Layer 10 of a small transformer language model trained on English Wikipedia (16 layers, counted from 0, width 64). Numbers have three digits each and are written without spaces.
A neuron adds its activation times its output weights to the MLP's output. To switch it off is to set its activation to zero at one token and run the rest of the model.

Output weights of the MLP neurons that the questions are about. A number n stands for (n - 500) times 0.0025.
n48: 470416476331392514553424413518532425589524371629433476365441452573483657485582395456501353602400466613451462538627439378677540463448415493373533519505381582479440440468411574578524473355644323
n70: 450411500531607458653472470488573223410459405569448462490424505372473284616487518517444445550550467474462554596366579483576427471694451529541486529528562598516569310616463645451400505450560540
n112: 463428544401447544534472430628492457511408521538500353525360559599549538389382601601369443484387343580494471454590412437401676446481467706741513518632437453368525486610581563558555488531578515
n135: 599442552441421437576609596426544590408519524594477523584405506374463221462554482491590509631401462382456580512487573528551682726513592530546631426561392474450557434419548316374628538481447579
n137: 530587499422484430473334431574456033512538447484469528442588457449455292504526458337524375492548441529533579494438570563556232516330573553509554613555406290584542569459403653525468467531466560
n191: 460577582479427517480626562511498522476525354383481467591493362537609440546631674521408479471578433620684372463643473504409404436449412549559467345507554462597504595582587584408643628529369348
n208: 501421557506457456327343621531503710458494521564604608513533464451405351491444568497501408498467474452535569522525321437468668386362476573503396619518533551483551326570528506475554509517518306
n235: 491346379416540542547565446488322748491389520537506519460553446566519515457375577468520462565545369574449479419485530549513443302600487558497477488486502387608569585524411420454639610472465544
n265: 356518451647566615448619407594431768518356530522480504468355490452464481490401603533502476388713516598564584489421502497607448497425434609563470588527623519763504506491497453613520460517645540
n268: 593595428268354309504460396365649521467517539462520478437497435511432621542363448591565437477540538502744598478492488381595434522425440342541616535419587424565417563525597502575568493478623474
n281: 527411601638537556503505631475374518422313436500454508505613505551415537471477585506504523635324428501463505405370484445681507529528457561446437462373618547566475450502444478481481615436607471
n286: 572475683655402471522404520730435483591463402523443524534506534532559444474540536361536513742387521715518499475490525522482448442454549471541358490485393463471509333511545487560584526462633437
n313: 629423601094592489587508481541705465456672543492422441402531678482465340525542455463500526583535563442404387509460461462369502500563448502555510548511423551354605506466514606363342451545550560
n349: 384515422481508603592466523526478506423449449431441460491481418526563522559560513515433373357509508394449403511401479393650354454557401517455414348440552454530408524639496572578309520517419415
n357: 465433575589395565392434416504393436487509496584628568620410596605329349432517505553452599544387464615540561380329445467500594467392465595598382443433391494298432511582451532367542388567406488
n367: 430529500568504514568551585478452779481295396519374511626382489510381584582519564485592447446446543639400424361451412486546427383480450427326475516395636488581439483524398551441533670413529408

Each question names a token from some text and the token that comes next. It shows the activations a of the neurons there, in the order above. A number n stands for (n - 500) times 0.023.

Then comes g, the gradient of the next token's log-probability with respect to the MLP's output, scaled to length 1. A neuron's effect is roughly proportional to its activation times (output weights . g). A number n stands for (n - 500) times 0.0011.

" Korea", then ","
a: 494506497499512501496511512506502499493520503499
g: 502500444573696586557500496543253596341580566560448460471512333507152531438563658597637340419412530558594385492368733371506296579704362532784563355424565432408629554484563446479446451596433536
Switching off which neuron hurts the next token most? n349

"sp", then "aper"
a: 481507499488508499506502501501500512504502504520
g: 207468265492529651477424666338579572376500659504584585583478501520412520586549434478481503470686307484467337415441486504195444551468389580586264394480695446417470535557425461699352479712559334
Which two neurons, each switched off alone, lower its probability most, in order? n48, n135

"ok", then "ua"
a: 500491499507478500501500498491496500494479493498
g: 424446710371221506480452515456640569502476386388531398584503301343558436547489683438437634381607498762626438634402454347437433448411499564524331528392263324460314456663661477558513674592578382
Which neuron, switched off, raises the next token's probability most? n349

"G", then "et"
a: 506513507499495502499504501499500500531497484500
g: 566628244662369482511692660551348525486443491522787355506210568413439474316609363475634532542391464557429320479545507594414377512566530594695484487618377537302432480584568553685496579578605663
Which neuron, switched off, raises the next token's probability most? n313

" ", then "19"
a: 513502580513501505541494499500503502501505500504
g: 856364653566680228503555441607484519433458366530374447478467603364480516625375444372555290831413431434606489570495473524571542413562542423385412521554690686500438419456343406662423533403509456
Which neuron, switched off, raises the next token's probability most? n112

"ices", then " |\n"
a: 497510497512476511505510501501501503486495491502
g: 448628549430648397306306453271217466517558578594493634561402485405383577594302420539504470403439503430579540526680367367361613637540560434472375490326570607613666444482436266438422410317403698
Switching off which neuron hurts the next token most? n137

"in", then "b"
a: 499501499504485506501496567499498511505502575497
g: 558309495666380554525401348585434568396391564648519557509499813466280288554506399682567381453477584495654779530343533399536330526416403491293455448328540422328575491488497595302541609557533521
Which two neurons, each switched off alone, lower its probability most, in order? n357, n265

" F", then "riend"
a: 506500508495486501499496500487493500496499499507
g: 628335444604729687560277576607365377646446424596428446407607502491622665369394351427425688671623424598409411546572405538409467362402751448552453533507366514438655495478433197533513578463626506
Switching off which neuron hurts the next token most? n268

" would", then " make"
a: 506501495501486494492499499506491503500505493488
g: 311675454428404540521253541508494536532700413487542388540362465567569585514491427459533447352480479619442671688202475381650453620538707329471644636474447356613477486612339641255672500625501557
Which neuron, switched off, raises the next token's probability most? n137

"ively", then " in"
a: 504509501505491498495500503507496498487496501499
g: 435443286493578536616589556555282510756466440350340541470414422567500580401629631653624369503384483405318462512474578444584304510457610427292391473570502523578406728560383547727466529266512260
Switching off which neuron hurts the next token most? n313

"07", then " Japanese"
a: 492482501499497503511505501499483501485492502487
g: 378541387508582455358434445463739380632493630330465569485484396536496522501707378539658624410533437615417674578661606462332459313595459473563549510622520437290331498420446427531767531538278790
Switching off which neuron hurts the next token most? n281

"el", then " was"
a: 503497497487470527503500502497498500499505501509
g: 482479374541486553762498502507442679523482407570518401512516714481717608744486433501352303419539539419398364316475414239489530594572534592537510368431387343692611687436522561542360768495637525
Which two neurons, each switched off alone, lower its probability most, in order? n137, n367

"art", then "man"
a: 503500503500494509503503501492496503498483502502
g: 640361474529627386508482403281663519619696423648575404392586360547484403619393276489464616634436563457654392749557419504660421581467723401334415473359344421389621494465583437284482459428358446
Switching off which neuron hurts the next token most? n349

" of", then " his"
a: 499507500500495505512498498501498500491492500492
g: 304494343449692674199511378420540436594474453571262563577453407448513583431533625448483489386714565496524502555472662550461496677411400367561376350583438368590394552462180404632580427446343650
Which neuron, switched off, raises the next token's probability most? n208

"ed", then " into"
a: 502498503496459487497503494494509508514501500507
g: 571427484480614446475630558330438353520577349366414404427224491638477573571661445591293589288364437665514585411307562522196569478429433487594373464758502725514387642442460583471407447515541489
Which neuron, switched off, raises the next token's probability most? n191

"in", then "m"
a: 500498500502484507500500550502497513508500547497
g: 434317729575329547564583311419466422296411445537620429388477732489206433495627451580562434471662563557745598502450531671549383302361496448406623460477443256472461408534636444352412429516449489
Which neuron, switched off, raises the next token's probability most? n137

" World", then "\""
a: 501512494500494506494523510511507508493499510502
g: 679505496486614830480646341542341450607308418604468499552554486518438430517534459311568744581597434752461412418382440463559504430426576612623459522528525449413335404387228587507596735378579380
Which neuron, switched off, raises the next token's probability most? n268

" he", then "ro"
a: 509510485500502496500501493512505530490500504498
g: 611552648379674527467437536421290435580525345163250623363613446721561357480332602593478468666622543467490586471592701375729548440487491529492508595447437410343506445433666607518417464591463617
Switching off which neuron hurts the next token most? n286

"ated", then " the"
a: 494508505500504489499504502497507501495505496506
g: 265324581558494693354329560545338622536548458407251392548610575400642533566444646402437383405741435360575442631551457658682547481410492493488560402441438424647595461361398554390493528782437649
Which neuron, switched off, raises the next token's probability most? n191

"===", then "V"
a: 516494485497363499498502502500503493488489499548
g: 515699429423550437528497671390365394446207558660443428426433351680418455587599324624482509505428656669372357341299496525504621685460441480454377367453436436292551610542444680452516638532492264
Switching off which neuron hurts the next token most? n367

" name", then " ("
a: 501503501500508507501499501497500501484501504506
g: 533621666536382426266546568626482494546409535653365359441518536467388461576369608467653700440452528583467732484552482461625508449454529458424493569291502686686447375286517360587729605327713294
Switching off which neuron hurts the next token most? n313

" ", then "20"
a: 515501514505500500499503491503500501498505500502
g: 464413299495560501528443501557604469514312559628632573590355401580738598625588669559337509353455348564236622316577397570405633306609374586572531489454487361507749453620426459344697596551439511
Switching off which neuron hurts the next token most? n112

"B", then "i"
a: 504518500499501500499502496503503502601494497477
g: 500625567615524243403610708378567316416399595492755379279582355532406630497553425431474648466575670616552463398545282351543721422635596465434541473620586477421490376412401563333439621367434459
Which neuron, switched off, raises the next token's probability most? n313

"el", then " g"
a: 501495495486474533503500503498498500499505500509
g: 456631528617480418684421712610416709460405400593437414621533626494484653620520539438438370486654465444440440364305536430523293333417354498391357526354632424717577688595485307382423757492480434
Switching off which neuron hurts the next token most? n191

"|", then " "
a: 504499497505092500501502492494500497497508501512
g: 571315565526479659570570546316486561449387605706394362518423400405546582694735579473625424763291395398419604383380326405510491588359487438624508515615283535494551568535537698389424551392306432
Switching off which neuron hurts the next token most? n137

"ō", then " k"
a: 493501504500526497499500499495495506502496507501
g: 468608688091595446497578721678730497442564586377409622538499537587469523655481625599510323456533692475534627426532491397514538715425452524490448485562401397716613493340458395428511426520695594
Switching off which neuron hurts the next token most? n137

" an", then " officer"
a: 502458497500471497500504503500499485495494500520
g: 628628360561404447515556446471453534500501584594355604587686442390386412553466427656406513541648366437525301544594595547381397574371341631517308422318349388619649608545712277483300622649637329
Switching off which neuron hurts the next token most? n70

" in", then " three"
a: 501504497503489503504500500501493498479495493493
g: 524329325409436446471511360751454700530388484615484547494530427448526704376672591566472310584446547487416480475666476383546502292433519314581607592603601458544605569366524760323189557439502622
Which neuron, switched off, raises the next token's probability most? n313

" Det", then "ective"
a: 500494506480470496491498502505500497493499494499
g: 418674367425462430446428874488377511408404649627620479431662297504535666411422447426446436374582498443453536654631493454391546206438475458584422502674411526719421573638419631418534380697484498
Switching off which neuron hurts the next token most? n135

" founded", then " by"
a: 495504501494517501493505495490504499494507496500
g: 418515443500442367307669611547381431498432554354343432386550376356401516682616357555564439262642311793645436441418433630550527416406559705282376576594665460444538505426460689415475408573467539
Switching off which neuron hurts the next token most? n137

"est", then "el"
a: 486503504508492499493502482482504492501500502467
g: 427272342568442530672469549513461506378371395354367274530658285615456465389475733678326612530582399533404513477592498544540402493366335533505530379347535545308555346381479623533433427199475568
Switching off which neuron hurts the next token most? n268

"own", then " H"
a: 500490508486466497497503499494494504508484500503
g: 389529586642463398431224578557367608303547601637373472532578471269551494390365449477538397552341352446519389500309515445837481433539690376356663495371458444546495361363392389402590667467503515
Which neuron, switched off, raises the next token's probability most? n135

"n", then "ork"
a: 462500529497480506502500504500496503443497497500
g: 547709621548731449462383356345578457528510572556283425397440592683425319510341520475618425492484427279682433557615498489495331384372388456353356537473280636517533541452695265548534458402559664
Which neuron, switched off, raises the next token's probability most? n313

"co", then "-P"
a: 489499501504492498493503504500504502499500500511
g: 521495224478334401430537384482395463356535787523472359564576532626499550400608393558420603382522518472538614499476486431544540519520548501375441320366468473405371423469845524652505245803568355
Which neuron, switched off, raises the next token's probability most? n367

"ense", then " of"
a: 498504494500491536499508507501501500494501490490
g: 467432430468487564201567439577507537607640578409435539580385425722443604503763370544539552501586622597494368496628293497370461364335455648507494440563531469430547411543436603454555459964382513
Which neuron, switched off, raises the next token's probability most? n357

" sh", then "un"
a: 504501496488523497499498494490497500501498491494
g: 629352482582415647525460472597329553439512369681632579544358597427402199385406714641444456491533375557556315656477480370497362543412469363509568526505395536546709427685519445382280667720457426
Which neuron, switched off, raises the next token's probability most? n357

"br", then "ü"
a: 501505508497476499498498500495500507495500504519
g: 625344527426552482466471274644573372474472472661177348466372562647551450306534454246588497510691446547464450737590473532386766427587595411400584470534616602379581529438468397646397577582618467
Switching off which neuron hurts the next token most? n112

" |", then " Ro"
a: 504514496500505500499496503512501510486495495497
g: 629584523435332467626647509248623448664571445557716378419524651610327427665597345724557549465453556605627356350592562798260511541449441424695504352471416563525471513505424465460594549441451409
Switching off which neuron hurts the next token most? n268

" to", then " O"
a: 511509485500501504507498504499489527478497502500
g: 275498590590447509345534446457386628578525451234303605545644502359616420619350608539596246320556433495510212583644665587423390599460534560478436401402474444580638576462500442684713609505474414
Switching off which neuron hurts the next token most? n313

" Epis", then "ode"
a: 508521495497497508502473501504502503489486498499
g: 374314367484284599308553715360486533488454608594378465542520518439521377441594475717287420592509117450519605531433438454413539623630394448480605399695670583462608497665384596421525407392481461
Switching off which neuron hurts the next token most? n70